Layer 3 of a small transformer language model trained on English Wikipedia (11 layers, counted from 0, width 96). Numbers have three digits each and are written without spaces.
In attention head 0, each number of a token's query or key is one row of weights dot the token's vector x. A token spreads its attention over itself and the tokens before it by the softmax of 0.177 times query dot key.
The model reads these tokens: " J" "ack" "ie" " W" "ill" "i" "am" "s" " |" "\n" "|" " F" "W" " |" " E" "N" "G" " |" " B" "il" "ly" " B" "ot" "t" "r" "ill" " |" "\n" "|" " F" "W" " |"

Query weights of the head. A number n stands for (n - 500) times 0.0016.
q0: 422409521535502626296478590437888633406340515477768571514474608548598134347283520520321440437512557648614567569608515195420560753408478343353494656444577567388237520743235730575389098450336510641472480564452491216687536503330559689493225696476678413553326457312634533638370434764666607652
q1: 424570527602369536388457667517573572363223290474394141516677711336704571509379470622379613760539617516732403437709493639701574563446373456584524680484566644453307567482349618452399386546396389590414399574556389470557462417420485476415324508498487706553492615457596461557444368393672361613
q2: 496784593488540626278418254567386533631742574515458758546479460571583626551481487439397576317376368493351685608364617535378657505695643355640384669420408379384358592599560497575560521347552571740405539407446553670479308450565250608375508676430446636420511108537494685416611613556397351224
q3: 355696222426249624546641598625492441652505471552321424740910516565594516222442466462532349600370499567342471571550485555665615550572788524547403508642328667123337493640388387640355634369474486695466286764444384173531208575585553412337542484526513192505332360201626708613919460556584512374
q4: 342601418613586555136376528548782753538363515611913437418487572368517412595406367438184602664405437453569617632488600533615526398398322586633405484526533471520573489264461666460343372453260526675625572545450287513470580422456617536568387566535360719509506757406606585556296605576450512547
q5: 436637706296828374650369515523359283412387532539760695408582495605590422431635697417489670677522575452353286347187344321805449629456521541368543763440366658229515422489614643300462465580578412562421330599500478342525662418294554417579560441459817523396377363464600248719489613493785736633
q6: 509711493691234562416595441604528232556561361634400747512602745373485393491606347551689632569372566386543571646610494691557517406578618534447169637516729289339184672736523421602225507483459678084589484387933618334450217736532430371308595342488371298177565348488599683513522252197593538645
q7: 640561419559285534375510615467515499515587462382332672525346483603411469435450510519270630521608526512581658412551512416468556558291273419656362555483527509430211565674475491595454392407435557605406515507559741390569248632417469499289551625485630508526546307650520522512471606325414498399
q8: 554562552422371596171762544522662629368831688580590512518476523881450474418400574497134541339478446789420595454392612462331446597562317309220564259363414469425630712795567560461573530393549596523440684590428398742311312615618401547462387631502637482534767508542311628392570673493583156700
q9: 374442774576858566608495374496369515555401536521603681436314652538352635406642383640432449510451650459617511541460377341414341382546589971547474439704314473490549143269803328464518712326642572392597472767533646377262302530716526438548729454489380163606585743467554402320649621535390377324
q10: 596708586275510433654584482434250610607747747650556222457729645528748533738417573569440486196358344524340481448418468470420509351668770460352576648313392494337664431373480273330493521485590613577489636444572365753411621318575507451441747326492492446857597506350521574505415635412465468299
q11: 608168367733460599432418461309470598502571306427390758561258214530439320496678418471481544469583800503487714588394368636516409702504120484432463330541382525313361768701509620681498432467449438569381473677386666200610489812488458680261184905613497672551443217446473551428454609752440547692
q12: 502473719471387459425516475524541520205351544496620572210563720541585347419635573705379401643538501765701536356812386523485374697700399586275628803346333545750641443421481670376438423574430681501569617701592372512547410439482264525447442370676717296597501811462292202288249527495625511644
q13: 450287490598524563569789602488485611588635310379482308385523642885520292630230499879259329466422534416422340469659610473656677352284458656216708519610672373652504475442429521572531436478573412451428489450278540624478648518505551478428367317461383606764425592374444531595350400647630383640
q14: 414551396778318603453370407457494719676573311625268656510624637285633590592515280584494397337421630251624556679694400821243503371684703552584435598537638535505249588643373466585580428435446601583520564695562614180638533418532409596271355499479255528407382453350538539507406242664420405567
q15: 673260399603475454543579545500519504395471405519403629693446310397396532330667516546437332545657574507706403479835350578366267290348274629420543256550556530884750311414568595770738467427460554742441441730226638442515338611640460741410354534532446422504493706647297283346501522688388184456
q16: 583501817589365538441646335488445516559591562391518552420515634706561496522457516463231585766421799397392586421513484304711445555289206630353561502512393494567625318333600427339416748440446608540401376562444588534431449486524501360469458495563519401664505695463656560439577754361518602638
q17: 542393569637440645597282533449418555395180233226573439435294599583560232384742400553614595443679398646589637173357450652508521938491306423258651807458556388449144848643501560590404371499649539649199629630501754251588337257230625599278404447775797651639438265687540419489196321761615532570
q18: 474691572455601454489583571650367473306448423458478297445729575704451636620768464539381538539507659566431416323412625538677475472666432734303664237581449457552514553392792361221455514577567564253421393468711506693255584504392647498419564183478514772684824255661513426431542335272459526524
q19: 636606547510702330759491388557231609685739451593548481842361295621555503510642607578136550403525577439249620518402589647544518249562410398671379537442465453318358506448528552638671531510473538454557408468491457525503262528590253341418466610599521497536558218516600517201786663653378345204
q20: 585390581545397528438712496572476454431242494464345428165376715539590314563506445624591680250426724727730600530574273408501345730662471453413416499400314478350621698447452406261302420610456581510487668657407369606463719419586391735600443399624606317683664573484502478511210717378541633578
q21: 677491471407350353345629649344798557407433599478558675443580492576708540534332687619292350629570687624643455530735477305517359765418243413575448445379350662783670329429421666400539308642211483576568549440562280520630572552455251590475365445383569489614562740419342424453373618349549347480
q22: 532586677288605255657659481425525441443531571385561546458533664601568481588515753551367538590557501464526137514505336347475567186204710684446464702462490608682550242312657404309652415604530468254827434260753487310557577279259663549526863104545569230379424847567368336548512433348605579547
q23: 540538666519146663269519480440576574492632505557447427550507539309575409473539347397574598472465549412451642509492424552399420551609508340471500373455529416303505607483435417528392521377501741614392692670329636542450320641663460563394504693626417627670581447467647683648592420459294474435
q24: 431547471499697605423374433799483350545245628665642530538514435340424495275700371303695614355360437611450650638303491507612636665814507316716286690496253523271432635622499486476345476490421427674538391570454344396556603419584416606540389719642623402446321381387541569465434791610303640397
q25: 695456264582344349529647571473648100564379619495507491308296428264355556587430575362670530317535525612544581789512464308603400574467488342825192236403380648167554416533336551496378587711298505421628596469558366532488543570585417578865522605490465401415699340524518510594660772444364804249
q26: 616439439427428344595707521462535628384584375454540294448476431851580473748368543610570410509564493392507475555430403654554469326508435549457543466308532482550685604473493575460536427626535598408635513391474320421529683482493419518515519219598481600665642603480506535356345367492644515526
q27: 445566796574551564388641301492425510469458403365527553407543631336502461553640366275610658533303726427446497581409300284596549652461652558564434652578299418329598384440477253457315610458487486421511355486608630343449603583511476453452542636638429402554397567345763639615431648462370751654
q28: 613399293443559343778571621529495525537381386631399175699437551416449799509570466455549474473410734250649446890570378789476528201776340486807243282446515481580580363529362340566821462512501429543831443569393275444546932528598431567711382568606168266412461746400498572296637669524282218278
q29: 557550400494385501650626598719184363596532693576257051578801499424491797599533439429579540375471311207402430199569628662816624423648476277600721516466515518558609666269573325294569743552638527518277559432438518885476916376591499310467613294335513755610524217477562434464359625383402387285
q30: 502412539499487548578500424542482225571579691587461671535387557364229744403636492357567523265429426624466677585478547532223507411802480481484357405508499425546657447656635359574695715473629430407579643702382484752381420593667457590550521689457435353264447556521297512241643739578339230463
q31: 570576373706448468273488477453533579518549199640333612413478443582611522631377401466341514602548746399622590500596579662590446575489302484474387376450602446460497873752438668413557394616452573261475532379596536284518390727491329501318368359381449794398668293554527585490424345384592504699

Key weights of the head. A number n stands for (n - 500) times 0.0016.
k0: 400442414512494567576657445480754577447382447548630654514554535487635444470445482554290448433460595571520650740584521510390669650581591453473618470418480632412321516577360495564476314637340393496407454656440472394580500444366440596409475542413559428583465517384385536517402453668571453482
k1: 416535416531476605391472564538405576478484505486516327529592558450483517420360400469457497586504456527575459424618488576695454620522527466555626576496619571509485449398478570437495582500413449555247565620558513494446439434466558442395518462493444611533512523443510482525451450531581445574
k2: 574476455450500421591482478459527532609513506538534511535407447504469547531556468487446476492410481515510567838438490541518554443533496408592414502507501484450379460544541475500584429489477508460641493502498395645626507477558424484480403559459381445493472489531475618489539564474419445417
k3: 485558435511500364531533671506570504497539481565450457558597482590474553442407606547500527560566579498571351827504537457591563465421433523572466434605545645469556328536398455562498434458388401495608474564523419435570368528422461384511481487507402482483453484559480505586564444404461469443
k4: 548493449522584286502570520511563606469420570598643433551562468359543443526473474537451439609601473430596485754459495474505457455532385453574489484486540592494455518428471554475496503634355488539623546556522377431645583427489407474564510534475422519427341577465478429417427475538544505477
k5: 370516579519495655446501491578446487499427557476574518497529534510517542490535425538502493582407482561436559209463457465588557629440588524362565560600510609467466450470507461437482553442525447399305480559495613521386455468466521492437524409462608489491438503490551541554518467475545536573
k6: 563522503507476319525558432403550500483501436478534538512458457466540515594523589478527493552522587464537472907477497553498496411455585477639370495473581469501437485536524528543464457523397571398591462387601447440597452491430383457496568483419383477393549502507529615522503422464507585453
k7: 488505485551430683493567481511482491414521451494440460501427513490488496451470465540475570484561512609456578278568546427541546530472468335502533548515535464493407578446489500436444563544537506505356527490526632559497423537449591489473569529460575530569512414506501414510431503474506569502
k8: 461654410569470651299488435553642570543586565582548600505448462505457527423414541515395463456284474553451535720580532404441606434501367456489457456424424381510641542550538449545583461403449486457544675519565455639342350611529472534433480593449364426485565517542471612454489591420573409561
k9: 490547613505554495504555452464567471466492515552519513497507505583492498539621566569487504433386507415599417680555501523465412320503485652566399484567377421559496354415593499503482483443523479485702433452500503477510560462534469456588532434545442390448554569444624465456583567534416463425
k10: 444570438516546574508528553471344683517612587493520435439454451491413651514385540473468465380521450573443598552440444411581464445373521477321624535440486472506629501469374488441618568313523512624567710546492527644388598471436674524429673365593536444539486440677537432481360512425618563413
k11: 601437481580533666520449473453544502498497320473426552563439500514517461517491457458418509555688669488587585329589490498499529716495326494407579394491421526524423581486467484500477503542488418379302529561477640436428436576454591613409404650385567542644525438450387481414435456568530517482
k12: 434485594644458685422440423468454538428514526573500498506576525419496519472627504554491482482468500586537559225517467458507454569509548490422609622464452470528467583563516497429455550435595552523337540557568584500396442536461508502355564401525560552545489482473433522442489514472514477497
k13: 504512482517526499538526484492539617646532536481502452578513520534579486574431514511528479492258506333414545815457501557471592415586513544597373531536443498479496507482450488539519452440421474567527443454515465467549515536534436506481446500478464498510446506408501554455534493515491455480
k14: 526454516501503319547500513372544504543508334511438553474435538476525502536501492502448471510589524511601474783529399579434454504535425549624460488462540576528474451512403573594599441524452463478665500468532459484648518497487470560554503506459397541508526541491412527461478436469434422431
k15: 540490574508541571479572488484459516468505504516486510459448569567504463459531509516503452492624556473438509021550525443474398583470421515474640531486487367616499534501503551504470527481591488531442448531532656505475436539553475476420431554602568520514508525530432359458520548529417396491
k16: 557503508654424644458692440633490415466542508540521508535525459579489492531477417485397446611218609545392484739521403505617519423436559517437420629595401454436489513433572432470509594374485531555533418617431553411401534633606478603451399442569383352445521568499513523470451564381511531661
k17: 387485491605532817497497384579514483411495508482497423508508607453540494511534310465521507448302552491495615409546479509474708593453548433452541563546532405444385599466512477488381497429542519507342453479501563531441470428475570513422517518505502549533469390481510558514422433478513517523
k18: 363557563532578667450456461536470508584545454432404453475544452380521562575476377479528608565120506427408412576496538458546497514525454507522492473573485411450515512501471396476455633416582554409514498477515567489383584482486528401543572521556399526517464474515722640508477524417550498556
k19: 581502411504604443512446488431393604496540504549463506566467399526479514508530549530405490438733460480492444147498474525546442446450527480378560533507525524504494508498522465409558494449575549498425490541476651522482476512421563548451508478479525496561506446589547407553401529505539458504
k20: 600442512507389475583574328453540445436439554482528566438587590350522607507532452451621397295394606474565632872545431405534509595437531401524421517434357426459532537466462326465441594551405562601471659539521512612463569469570428492536570477598540363628488489467508669411470644535521499398
k21: 538527435525423472482557618488458498428491554504483472513529498491493539461533549525444492505682533557481520215505506435518386541541480445386592510425493559507452565522492524438479595575543530492324585585525518475469479516520501537417460486454655523513472484496508347453466527491579472513
k22: 457540592531468402548449533439333441426495487435590537429546527539503509464485603516571556551611476523432497163510481427458362450511522571326549531466557535554521385499541545437493528538537519572409540535541621476484521510410507466489641442481553523501464530520525351575471459399525577576
k23: 516489487502473514484524410507638543509494479514500512496508501539508487506462450500517455567392509503535535850503507505493552443497466454538415424479542437518524478498492468543535466490446525502652467458491411514559481502552502545515444539496343472559567545515554634411503502527415473410
k24: 583494441507626346542383514392526437421363554496509543485592426342470548580538509453524600427625467584590512878477535441448532579490502490647458441536339621515501471511463392542518379570415489475523560595424383561571475440456463546479452535621432481489432554544489408484519458551421470401
k25: 672506492429505295583509526437520406425461537520528557420510413448499574376541619475447495542780528494530435255531524445559425593498511471528571398421474628528482538526493588411541528610418550538465546522491443568527478428483480511574502559449665473509615482559516452470475496471469610445
k26: 566512468456491304572502458449384562435529575510534453643503381569540571395540495487482481543710595442412580297490466511496383420537448508434631556392530531462476565468472562429548518449504518476445540499581497445483518542472479444489499455562571493560606444426509544537547411384616496580
k27: 518449543509486404549473449470537435539491492562542524492536514466475493552522495444489486555391528497551537903516456533513557508503527522496380485505475490516449425501519446503537446513441454448646471483494459521589543542527474469530482494460385388501515519445529545431523494509487585486
k28: 663486494397520178618482557418439465502398527484509501565483415526569561547552616538480424560778501437522382426568517540469404480559442559552538454441426550591475476523500503525613478537464515532581545499473471500652558530469404493588455477549522466467507508553485408505503463532406464419
k29: 414570467523511647444482484635452611631573522533394296497474535439443502572413293409611579452301502590376508532465522517494566548512603391566546557573474412461629525396475367427492543325563427563416545511506495639384554578586672472559563465555481597547575433609530575499481530399532534495
k30: 648513518501518425479567410495551498525472574561460603502410475556512586424503605462557460371597397495581401605519525501337462464546506513591485473502365407621561453505600448485585466474500510474623560400523395509563522470669474441561469520552409439374457551625411474474569611505393491455
k31: 592569375526432475423607458391468576345554535562494478620452499514533533479483369445344492580679619501552628499584462550529471535580472413550485433424557477435333619479457597438453526484378486381329515426562659490447495528483478447391561590380595618442506417542531593487426577332582541602

The vector x that enters this layer's attention at each token. A number n stands for (n - 500) times 0.019.
0 " J": 549487503460500346518527511527518441517479440521541545513544527498500452572449492534462502510394624530532504890511483520547569517421494493525463540460535465477469511515441462520487461537402541480543483484508300556533535483474462481509456412478450509464530493482547640446456553488486512519
1 "ack": 559459497453460420456536525484535459479457498431489486461526562505504521582466545519499528551333527510540491960564504522530494504453476521525454465467506471494497552520481453526472434557428498459613478485484385513526523482424473486469472488474418534548535528548460565533469460472468578563
2 "ie": 555465483483457403486534533539517491467498470441475488502459530480532491566494522519485515556382523529600502946571520540513555498463505555513455467481492508477482522480505469497424448496374459455597470475526345550541508468459469490479456479512427497488520521531434598575493508451496553528
3 " W": 486475454515454340489550503511516504503469515486431528495569522490563470586509504508488497510356515533527512946523480513568537534491465499536443551429430527474494575518532493511511490543427510446563491482524347507567503456479439485467427437503461522516492527459445594493527446491492517537
4 "ill": 498444477476468396432507524496555503484464501475505532444523543511533553550455541515508505498346490497578426974504506508580545543496454503545464529462506524518530537506590490516487445539431519491567452487510360472551505445469441502428452496454455516549475533524466549473456469490480534521
5 "i": 528447509508493416458510524499550485473518483482498470490569523472504454571534540484448512536369463562617463958523530503539551516495466525523486470416470556517517501499502489567411465506408459523603462468568365511501489494445449509492435466468476471527468531527475606508486473480486504500
6 "am": 517448511493498391447469557462552489452486527463476482500529547526531513551492537531504542535382507540564491972461521527564508540467488484513442558475442543550517483528525458522439480513429467484544423491577364518555526495479479494451417510439438446535487543536473586486482450501472474473
7 "s": 543461499509511360449537520516510520464432538412480505488593536498471502590500549496489563519406534550526481968506485499502557544441502484542423561494431533535484488487542482519458463498420435486546449479529400513540483508495425521493412499499464517522484525512489583521498509477511394463
8 " |": 541477487501481339487556507488519501469516526504505486524530499480490498582498519501482509492395455566506451940484451484614572510482496480540458555390456573453481500475544493551441476463439503498518463485484310530559531471466473494498432488535478550535497488486478581527509559481508514507
9 "\n": 601503469423504339491519478510525549498501538466495482486471501538520506530483538469481542491392469530485489946472505498556582530505462472526476545373444515450490552482507463523497456472438485498586483444540347563535494482472471512494473485548502494564495492519477636478504545474504494480
10 "|": 606494480465517383486547514507524506475550509472502487476461511548495525543494533479454522494353479523512500931509516509596512447514499419522451527328485480480480563517495503522510478476467514508561508469490321572575525466476472494481458498482454529561545477497462562503501555491465517467
11 " F": 557510463493394328449500475529512546489515468512451483488547502509571481555454530543444478504402523547526534921519494512512531500523496475566469529378494504481522590479500521524515476506434499504552525461509339579539507507508416521498475440478423513541551534440451593497504502455508473470
12 "W": 497457449531401314485530500500540547525521556495467498453564513514527479565466508516461451519394477525549542930529502490551527499497473482535444561388476498521494570495529525510522468566448536428551523475542378564563484451521435494469439423496433518526498544442482576478507480485476498507
13 " |": 552491491518452316429541470493568523478521542523555489495526519478516485571462504494449464493411428545511485929488462487552550485484496461533461537344500536478491534475526546532445483485439528496559484463498336541547556455483469505523438477527463550526525543480473566516450542488510525530
14 " E": 568528474474424324435518524534563549524502515496481461491496552513587492557449516521449468527384488485552532899505517512528541502531467524564472514326475538498469572478477503497503480511418494514536530484546351528513512437488421483507481438511440464505516553458469578521483505474537513500
15 "N": 538483442480444341482532494516614559523490507503497486459561530541518527550472539510481451506390485517540493932544474508550537445538503495479428510363534556510509532498534470483513468552404543497502495450551365491515493462490432507492406466465456526558532547450512550459460512506503521497
16 "G": 575478481498369344454531554483560527503472521491510487469566538501521482576443529533441402522385457528576539933526497491553541493515486522506477491408516553471485509506512462558466457582429488461549467474511394530519527494490438508496446426456479470522523542471518582487491538488484507522
17 " |": 541481490492451321427568504482576520500508560516565496502531518498523473570450525502450452493405470541508478931484454448575557487477503476518461500366488586452476511467527521516445485505420515490548483454484346516540560466463479509530444479509494525533521523463490560533477559496510539532
18 " B": 520535475464431313447533536505531526495457512519500475473587530517575468554456515493433445512362544510540539900521492459548531500526523473533485488397488571436478556497474509484497466581410475482578504449512345514525518481463455462500499449525478488534533609454483554544502523478498507500
19 "il": 455455464460461379447504516506574559499482538507489506438497530529538497528429562506458473541378528521609473919501521469552537518467479501570484458395476578539492531433469528466495484538389528499582456496523370509553523456442467488546511451440473481529493576518448562483464477510515577520
20 "ly": 507501439496486320425531534494583545507487555451548482519527532524502461579486552506453517523396475456587485916539536441491505499481486527547432546420496562479533563490506461459491433549381448498522492501535338524540491457469471501498506500469448484512475583522473577487474495494478541530
21 " B": 505527482474462313447527528497512527483438497529503487486579528499574464562483507490439446514366518513549535911525500475547515509554493494528487511395482558445476572506503519511505478581408469467584502460514328498536516490468449471485454475525471499509531613462464557519516512494490457504
22 "ot": 456483476465512384436508514483513526499459511467532564499558548484538536533459510512466475564405472485595528941514484490552496509484459511542439470434467566542519521449503549491491468566417489495634515447467364518583533432462497504498434485466491522561472556440417546495470476460513459562
23 "t": 468442542518508301468491509516542580497395511481529530473559544445562533547432534491472482515432475497570530950505485482541560505470511509516478514466502554506523476490514528507522414543404454466549478460471370520562478495486491494519411478486471556517489592472501562488468499452479466510
24 "r": 463480520493487291531495477501575556508425505439480449455523576473570494558500549533425517531418542521517470937507520510530575544468530540520487512448506556511496473507475502532485448501381466502572515447507365480520489456467482507507395522532460501470521570494464547512507502508437489522
25 "ill": 470433469470485358466500532469541506492467499480520534452515551511537562538451574522501496481397495486580401960500521489575541528487483516543474523470504551508522507529599483542502442551420507503571447507509374458572488418454459517423457511446478495547460519515463539490467460513473521504
26 " |": 509481473496492297481556504479529513480512543510547506519530518471514485577478541504462479479439440544497458931483472465592564494475521491531473544375492590442468499496538514561453482497420494502543467476484318511567525449448491504514437489523493536518492493471465568546504531496510508525
27 "\n": 585512465422517294493515478498531555509496541469525493487474501523530496527478560465468523491436460513480496942469521487539569519501478479519482537360461531441481554493503476525508456495425482502609492447543357540547481471454488525505470485546515474551490496508467620481503525485519486489
28 "|": 599496476460525339491550517498527510478542510476527495480457510537503519537490552482446509493390479511510509927510527505586500433514509425517457525314498489470472565529496512529518479496456511505573511467491326552589519452467477506487465501478466513548541484489463549503503545500467510471
29 " F": 554512460486400293453505472517513549495513466518468493490542498500582479548452552541435468504438519537526536909520500511496518486525505477568470522375504516477517593489501534535523479526427501503560525455509341560549501504499421531502477446477429500529553542436442580495510492463504464467
30 "W": 496454444529406279489531498486544547526515561499482511453558514504531479562465526511458443518436476511549539922532509491539516490498482486534448554384486506519492573503531533517526468583441539424557530470542384545574478449515438503475440433495441506513495546442476563477508471491469487506
31 " |": 556490488520460282433543469478564525481515545528568498499524515465521487566465520488446456493451429537509488922488463487540533480486498469536466535336509544474485534485530554534452486501432526493565488465495342531558548451476470512525439487524470539513525547479467553516448533494509517529

Token 16 "G".
To which token does it give the most attention? 14 " E"

Token 10 "|".
Which two tokens does it look at most, in order? 9 "\n", 10 "|"

Token 24 "r".
Which token does it look at most, and with what share of its attention? 21 " B", with about 70%

Token 18 " B".
Which token does it look at most, and with what share of its attention? 18 " B", with about 90%

Token 8 " |".
To which token does it give the most attention? 8 " |"

Token 9 "\n".
To which token does it give the most attention? 9 "\n"

Token 20 "ly".
Which token does it look at most, and with what share of its attention? 18 " B", with about 80%

Token 12 "W".
Which token does it look at most, and with what share of its attention? 11 " F", with about 90%

Token 19 "il".
Which token does it look at most, and with what share of its attention? 18 " B", with about 100%

Token 26 " |".
To which token does it give the most attention? 26 " |"

Token 31 " |".
Which token does it look at most, and with what share of its attention? 31 " |", with about 70%

Token 17 " |".
To which token does it give the most attention? 17 " |"

Token 11 " F".
Which token does it look at most, and with what share of its attention? 11 " F", with about 100%

Token 29 " F".
To which token does it give the most attention? 29 " F"

Token 27 "\n".
To which token does it give the most attention? 27 "\n"

Token 13 " |".
To which token does it give the most attention? 13 " |"

Token 14 " E".
To which token does it give the most attention? 14 " E"

Token 7 "s".
Which two tokens does it look at most, in order? 3 " W", 7 "s"

Token 25 "ill".
Which token does it look at most, and with what share of its attention? 21 " B", with about 60%

Token 30 "W".
Which token does it look at most, and with what share of its attention? 29 " F", with about 90%

Token 15 "N".
To which token does it give the most attention? 14 " E"